Layer 3 of a small transformer language model trained on English Wikipedia (9 layers, counted from 0, width 64). Numbers have three digits each and are written without spaces.
A neuron's activation on a vector x is SiLU(gate . x) times (in . x), where the dot is the dot product.

Input weights of the MLP neurons that the questions are about. A number n stands for (n - 500) times 0.0025.
n6 gate: 215385435748550450526571426641565584701705748464571284549551521183639484631357367408407392540466740675667531323554336448512674381436354601507411628404594571451374736433234665591332653467255699
n10 gate: 392406504301382685642670606649786625637510715616705718472600457323375433385315633400329531444556515413456735516648483609591666597718538607469628565421596722405381533411683450752513305404479608
n16 gate: 540342601749407581562831399375429675651433570411384548330281420727747672674434523588708623584329723457595502559350495453455619823470460430357530603374470567293267395537639319567559429665442599
n19 gate: 440494500580161505521527271418549542564470705459527465572385623772549306462552478582478553462518387661661657345581476580405338577562389431684741643796500522525481485485343567750542278358609376
n21 gate: 487648797214441474328573436445407526566499734479624547500589390605309476615496273388570683271509414635347647581455277610389689468579417847327541484374614871294443656422663421400526241507528515
n31 gate: 332542457654329678475577562412460425735342593444549745454712431443650567502523352334840272560800570398563589545486252418366429550666536705378385533266530544691533492433575584506414487537445385
n34 gate: 406408613575270439620647475565549448494440572495570564395422407515477561405522654474317340502347623576736805247633371535504678270208312443193592708484700406321357580561504554467661577362609560
n37 gate: 591632561446526642469546188744459465515409452655444718571652529486405502492449416548743368621336637597610507249566464386279663510630392526598432259241560560544428226679514501479365450542406567
n38 gate: 690598608716272663367424389466455472408189329405434615443499573577426653466569387617786524250636537682698414380527374275642660532714467508286664318408591624570477622767618538647367283625520541
n39 gate: 382574462460517414730471456451500245495596551489242426377459693409635742347509468596521451357475443495603588667556491505557792483621436440441443594315468388483608437379483597391202312456335672
n49 gate: 498384378537525616631516649660455520468462581328683487371734546781501381529675371462591661436617517526520435584516419272356508336430537492709653673406538484016578580289475409533527406310282641
n50 gate: 480421501606542524489532544371486567580351669555379621438536247495793420717450643581581722471502450533292724550640506334322404469531746506625679348588587375411384298447580535533484494302801491
n53 gate: 639427687566340580423552601573444616612380572548661499706442576562483649536470415215671649375435337578536382625602210506313565585409408566425535413388356694392419261806335667637568482409607648
n65 gate: 402294699563340544430368439421622474499376456189230396129648367382446652370479460476559650285481704636735480242625538447420498359347439663403518602051540500453333491283472541548303535638689619
n70 gate: 645552375709452558284569635317412332456703581549587489447556496424587512313555631440771432489435556395457357348547328388367505436754472839309538486556421852449447314488398695553555464500427630
n74 gate: 726521466575725490085413597665520346453338702416521436527516516474474476563432573618377669508589358560592230602553451345503485620372370556515383573551236616532548680415499575524624322611623616
n85 gate: 528464888516498352736556580580481499459437440612433451350382602547477550123547495618534393526493562494382532398415350538421424545721426707577589633670741460387681480250559466786337383516516461
n100 gate: 477383335569565676313580696483330275487278489672558719227413512538352328329552458437566468425615637414692543505418567280528507248732318819598537295662742409229168541480418425593600612239348646
n117 gate: 515556420448434795337821485564554274653656617268541435525762480462508546487204513281646619584785487386288334405515282430478830387364520505718755600319598572361577520465620441599124416580334372
n122 gate: 586362694472530433519540567522450583638305551678569693479394473543456532376214586273539509535582586592473282380402389526615598501513465410674471823404531314395462495452567608767589586534690757
n126 gate: 343440539492276748346587332352356292607457372571417409370551832707566681617480620405540820350551410601502513524263197544355518140539325475625480363563609408318492531336504557501585422583554498
n129 gate: 637456528603634539600603469507367442399531566666304767337574459338661455676524545398523613399390523370574556498604517351488539576542365770386424614578542469432726535475621679582652330253259831
n133 gate: 523447356619512363292606488655523488759471350562181497224674311535593702526342615584522429310452880422382554502562519204402297690390264390366533547477558464532711509647606583580346714521362759
n151 gate: 508410338534556406460650476636551600485483719465559627544499569598424285463538527472349511216513601491728313578381178584510316406298293225615648529600600521628473441536488649568369563562147518
n155 gate: 325330570634425415358796332467447549607368465447369679473447447370663393349484340333443770588598561450464748568669515459424355521390601395437830506462537382590481524472594434465436486419625467
n165 gate: 333463414313388660502734506745418355374571649577529781336550790722778393527282461516559398598505499839690466623557386522530390371477441609873448428330632548460413540465415490557625356626470259
n166 gate: 397398523454610379260738401662487561478178692621356619359786549513414462326455489795387576469591619724395706438590430504370509580549561493402430585368431547372538622503417585774276398063480550
n171 gate: 662534368687437652420537632452497561847495558320018559469452462376481475354342377461490603390470512561570534634453550422640395513219229631517640433251534499421771569484761638539427403448573542
n174 gate: 495663551613539282513590372700293484566315583325492281302426512525412396623336576478558351525783707440484524243320443462320656518553716427672619633544552422539537425521490411546358332445322313
n175 gate: 340584588601501568565630547527490349503532681514544257408619635472572401431330338721603545367737448627605391586326074315798532459721601630469646777473475603150386359330512580336551520560613460
n182 gate: 417468569729745402369422599495300528526588572298335524371509455638783479629389569501478673397555598566725437655587467363465511384478580523327501626417546689654581446428643681602418460682491634
n187 gate: 504300717580584716670597260493335481511696489311464478337571477519341422358515457547414761520550471523731503529342551479446465429638623510458569682284527195362389645599512688700585607573507633
n6 in: 394554601493639633591528395535639592446434468620453698589683384317434742429433220382693487316632797522263579610553345546471554405405475393245540553504191612430524426466482279508459716338636431
n10 in: 457670350448421558652374771606392585351745601254546545359619456460518510199582560514616629581495451496500461530443280548361618510445383574533595506493685845519660642695626562615372619381290537
n16 in: 418508246341419463548482760521783592628411460633485321473520695391582529578350448569569291502544599560590660324685474503636642417450729436589652259501562422632366324382739462502614608568300456
n19 in: 406540413638419485377508429444441556649268370470702274454275446420627706471561409619405607696662524342380487502341337643502464495557434525484439625508685568521711687362346664630640435528406546
n21 in: 475456604553713363573520531730481579445660575489421327580852473622475460583426280320382665442553649660575567438505629490477684496443356275392372364455604410333675369554671670376747408667371646
n31 in: 321558644317436459601349694470522754465473313601400305470585508448244472502478344393643665592634391687615374362562506436419362850345510395380401338344606541395529570595657483557577574607495464
n34 in: 761463414656621632561276520367527549573306291438345374672611561728465455589529491423377420379513512520543616806547335526415399471453517493602606383589635320546300582387300418382522392680632384
n37 in: 517589454448531496360375596311516344418631404543263463355592419397643438555745511715556446400515523329571438325456577419360478497305618545761680460582501673478265562489383351525348415628513247
n38 in: 509754403590685502416426655448474367740611519247717693478643550661549537668435614197607532760633434554675424422361436628531364591548255503604474376540467516602385724649358501558628333555485433
n39 in: 207430631498410467413667298478504648663565499262506379444496550366448510463719575461517478598588562580394517361371458379776465545490439664601870463568498580524568544549268409555442618628567297
n49 in: 304563415483480544381512707405512517632570637600422486597447592164383654680431641738710297614385544467556542572511474671347527699570281550505584455606650470440403553483479385560634675700585392
n50 in: 486276448384613373683492222355498299222408537309501620446656485322368481471410587524575728508392603432419538404227366777658472601219480332512504489388252585425510629545326480545501507502496356
n53 in: 448367443399487650425646437589334616539564648511430684348520362676453496456517552695450350450145593123192607407477415529607416558576500557481273461724499582445629494376610521335668726327486485
n65 in: 610563533384452537542384482660478458515562349722619466514416539633617427570316413568844718508505563430504579620586442482555452654626688594627351477412730600622540815294621596372638492310327550
n70 in: 466548331621364542604518340425319446527534371536666738553588460524600262394461458499268387694617305456595411758460326584468635496441418194612590603316427688536408532690566205419421565336645442
n74 in: 439509359435423411549475414676447632682602337518538421351414400474554429493502446332324400523233707624534607404488668412459420502341645543516387318442577458470563522344560546480408444305586424
n85 in: 512277460500428603586462290426527422472502235604770594442479674440476590399596635725279502531505549511487419380602414475616585406304536491540490557494624502467353634672348744473574470648519572
n100 in: 448699530380353493619455683352631734539696666602207493513534352371455516500603483456530374596214473626388666397320480656323509431452444476439310302508382330351485414355393450653580444360476485
n117 in: 373607402534674443496537505530760330537653558438527472521683595580417520236119391540543513307418507522558276541219692373429491467363497552678529615599566429534420422593464717531493506495424512
n122 in: 628682620523362670385532248542537281596478248454430399617621351681166606577551763334570503331449470453534574367520516535650454472483309282529482603563552492598682579554419526441559515481593499
n126 in: 654515592691683585554199448486541360725430488416613619494382438666431459471489600564697555369475390649420681581527535589355444667450551636509598664664666445578292372259633862398541311639495543
n129 in: 434470452350673497550523508433398423316457560539358514502343259571480602434739451698620583559722521534430504284504291452654455622275619616509662449604429430493698491437778336654481622624338481
n133 in: 439625317283370498460633316481547546395548635509615831410529380505525447354426425507531718428633541471406490718391611659505536773254553552417492608615406434401303443572591384644476465716569360
n151 in: 318259457510524589811448517425695525504424535372156406524382373473498509627501297553419376400583333307445454548640600436427484505485451502680711475520550542428622712290340327405503640554496616
n155 in: 470415429345406354425452212546738651370433528469422490521272380371525416524359397474417538442485571433629570705741627430510661613288389466385656420309490295527488392423473469443329467676550540
n165 in: 475354248510482584236739552523298579357389534636399308522628401604485195509611364573640409573604458277396665218523525485307553467635430321395445453689509490522506577361549572214526762601582511
n166 in: 562444468541510320432485681578543575524375356579530536478415432640494578301359227687451314445309440477397583386637443491383479459616553410581589473595483514466609489338415480324438602294270517
n171 in: 576205450633613502377455255410544541524727341276573354569531684605446517439634407449821500353645712480526482522485517619504642513491458623504411528401321556643504673526346611553620495396612450
n174 in: 464563488660619378556563575546462468632515432624387483581589659454499473464405537341684498519520371481628583388267430476777647541451257614658195449407463524475363735492402526576401590618190456
n175 in: 616471521537610689343274451427475211474636482562543301420653733535590553492673565722513504401500502510395598417611599560381074621531595604523450544583524797674686467727598576513265378526434596
n182 in: 501295687507518459597663654329705668682536576372477206502477417579557568591365487634429433618597564490440542598491648519674617348534485638424316628530378399616466385314601389604317560616568429
n187 in: 704595506514529570436523699618453567414508369499414522506459616529479344528445652392261267390369464474345448417460654522814501427694339689444336515562630461587417709559638627624503673366556461

Each question shows a token from some text and the vector x that enters the MLP there. A number n stands for (n - 500) times 0.0046.

"al": 477554547424440607591255616566418487439578638549701493543624636425498511542413442471442512501525460474398551608333420610800728327508346449738418491740485522467458446509368612496544415730578334
The most active neuron and its activation: n117, at about 1.1

"e": 384557564721577522571412645548540651519818479578496520555498478340398714474647465407544454432391502497616555587513769523397357470545603413254421437569460495733509506441579492518454615449517556
The most active neuron and its activation: n6, at about 1.3

" ": 521553409489489481580342424321569493425367462682433462666507512541440367569409537288479437780563466422571376686523658523606457374510410536498577623575552535596569551522522424356457388549640597
Which three neurons fire most, strongest first? n53, n122, n10

":": 421680492402479567589279631530584534303617282388466435428433237474468533403394447478665452545518580467485586511468704557516638633434433489569590571516629462586500675533558582332619622688637682
The two highest activations, in order: n65, n133

"t": 627619400634362580662499393623478691404358524465738382503610470620553637522587615448644287480366364374414463555756493544414410575521493504366545349598549541499495543418322420468659598388751437
The two highest activations, in order: n53, n34

" M": 511501552477523555442437487574438503479505319598618610619445583425508617525442395573497515940468517502429503488567643565514402439651475519493483538576516590576370521497501490477478546449462407
Which neuron lights up most? n21

" |": 375588430486427537583542590490612622374556463508522602304456527419436621531499508492397499777589536493467567436466590519519453615521478356529613505539445452519391513457374546327460512669312603
The two highest activations, in order: n16, n171

"ard": 663535355347536484496416387386519618593628606408334437302516450510473483537546414555368581415487333268373307533682648721547346514340521470462573492367417453622429572534370510463624506476500519
The most active neuron and its activation: n171, at about 1.4

"ity": 612440408536513341502345509576625675567779429646582490528508625350378596434410429457455523358310556464627593441523684524446440544508554478562520449599580474676561353660453491522604465435471499
The most active neuron and its activation: n165, at about 0.49

"1": 418414382425546499565462460585595407367600706573558639647727488417543340385592422544621501641455605498557510596686500395488445472435760566488460497725588602534533446432587414344596545389307527
Which three neurons fire most, strongest first? n129, n10, n165

"is": 584363274631452510488416620419462745481461470550630611652406422591363473448452655269372376584512514512417606656628449652561517513377577346414432668378521666662544494393568487413588624498551327
Which neuron lights up most? n34

"s": 482436280300562548826368443622466467414445344452565358510566612663413524599497459432411412461371783659666504627537617712475593542493343537685505431616509515478599572385429471475540515499488361
Which neuron lights up most? n151

"8": 475543627483581340385488456465593433579523639638490623636437261657364529594492267722254491489547486390505528611546453431541571553406597619377339630633476561669355284602555484359534454442431565
Which neuron lights up most? n21

" v": 584571547515686497479325525734463520495568437473677482483430492583579517582640553427360508829292678483366469406448649544600332421526580633504453542622459406537512688454561519376580508465661397
Which neuron lights up most? n74

"ed": 670498288531589547526576385666450483564543468535715501620685785744428646437578376589480487525483503448513445505560551623682712641475529382541629724626626376594423348431438625451553590546451474
Which neuron lights up most? n117

"es": 618478560428463608597330477321553716478684357569425610401522554475417651618577352554500420386485703532504471500476671665576623454425330641323408605380484399467505649418322538527452509375407446
The two highest activations, in order: n6, n171

"ot": 393443614370289375443392531542467550488458571768667395389465490397451503521751395344432439608282453547671342496396302560649360569434396433486654453495578414411615447579348491342401675693490440
Which neuron lights up most? n171

"re": 477461422637473498502372688346466607513279269550556528601533229495517304382545536742333721440555438407560581529554640478525509483483645496441452498300457517531593514327380497439622588311545593
Which neuron lights up most? n166

"im": 494586378246338487529485457529411394258541539637538661461433556455560583424444736598501352467809457426290540484412476535581458580456559435548503421654750526639402476372516380456425577510434343
Which neuron lights up most? n165

"ip": 494580389376395320537334651424505579586785541581488441609289539621490487430299558408508472395329501440551505499340520660705465671455487543516599415429595432706312498340600408403530425658419386
Which three neurons fire most, strongest first? n16, n6, n175

"ers": 573686545399438438477190447408494591549392411462480530448463527587473358443457472696577519392473679532616639616515745538277527558702861516397432475529465535628632463252290518517671436349441449
Which neuron lights up most? n166

"om": 418545542469494590588188389424438566565358433551552572522433630464455539442371496674352220418487457390389507563380635435587259295366586708504504479371455352506444435217333410645500510439364488
Which three neurons fire most, strongest first? n100, n85, n21

"u": 473614404368765378379579483316425497371467268536395316567394431621442635450581558700666638485676486596327542564495536451648440611678647410523602388598366394599618521439411438586497564523382434
Which neuron lights up most? n166

"st": 479532545415841507506261479568503627596695637535461503515361493478692609568476604341651335532442581432562467530476641640690434576701459362526482428158422536427427470326374300537439455472366472
The most active neuron and its activation: n6, at about 1.3

"$": 665561485522450572564367589500579511461430379590559511612440458476452335595620562547598429631442421469511465304434414360447315617452631549613510740430567418618702510429492538319659532445823534
Which neuron lights up most? n122

" k": 461529574342615612451251362423443531432596461563517450485450428424573528630636476622481483839496561473483640504403538542636327387573478311453494515489653543254550608511469378452430394389508412
Which neuron lights up most? n117

"'s": 402352410521625621507324529462599543399771430596590555483518645401507642507505607541521412331383462590473486533430805569573510502449430383512558631430644601371472490599536363426529467654566540
Which neuron lights up most? n19

"0": 475417432403439429480399542413652512440605361454437376774565548502494498575535533600391363511310510424427471596565500530439592508517416454423474529532603586573392400372517421460381497681534551
Which neuron lights up most? n38

"l": 525618696606402497449525583661465679357752524492584499480548381452468547349682485402442585706528504490393337530640409666457520450720442473444441488488343553554374420690482477736458647383476455
Which three neurons fire most, strongest first? n70, n10, n187

" l": 391608424523570394378303377491489462514777370551604526464535557569503458367669462616393540805503568401492584504340657578616475440528459499521533772477358510586402570491459556505500484403641422
Which neuron lights up most? n19

"ct": 619616531438533300403186469677547543459270703512338480435459409565439479530454622384591524394453397435541501510523714597783343671418569511338440563461371471671402349667589354436506436513449516
Which neuron lights up most? n133

" m": 489493567442600554480339513529507538447540297556619540519391515443530474548478444611451447901496590372447537409436572660671416378634514581471475581430507594583409638464449460462451482358561374
Which three neurons fire most, strongest first? n21, n85, n117

"le": 345466620506728454705365595393500487487723409597438453404582405719436568483621659461467411407344512419559589622263711483669652350772624574524485360505505411589570435444408650632473468553401425
Which three neurons fire most, strongest first? n187, n182, n100

" was": 670510594414792640507414519593595414321548340519587534529392562519539485485467499409416537381326464537596507629566644640501191601530538679502507549386683517428519506549374502268399670488446580
Which neuron lights up most? n187

"er": 338796517505459608420380430410457366577631468541619527549615496593518428495529477697663412398500465438541471563694672344570569410339612343562551493266403593553571503449201630348697506343541463
The two highest activations, in order: n37, n70

"at": 664575478479460417481520529307488696382499564487391496292399352580485570594451615392743516510423395519456527669450690657617610568337410384548389586380228394405530579609484398621474700538379405
Which neuron lights up most? n133

"g": 350587446449678412553428465487518652468589537473507275396503433540522522440572496534403363635385502356374499515500313483323579480735665506549336520415371473671620639648585549557627802523363372
Which neuron lights up most? n126

"k": 475560521427526442549351469363517538381728692398350334335372494460509569551685457513563548659421551432493469599558592605529342477529334358534492274488601455392575461385362376296518342583490362
The most active neuron and its activation: n39, at about 1.6

"==": 394562605760505450614606430804539545367692380550383566453425397646444496442486701352455370531460585414496583538449617530655370609247484390512562429581517551421612474377512474340634504772463363
Which neuron lights up most? n133

"il": 331464480474465575313537555620378694334448663644695527516480595548381546440542569501404465481583524529346279523448463560700550420498668557630486613560429471461647393609501640447551398495613319
Which neuron lights up most? n53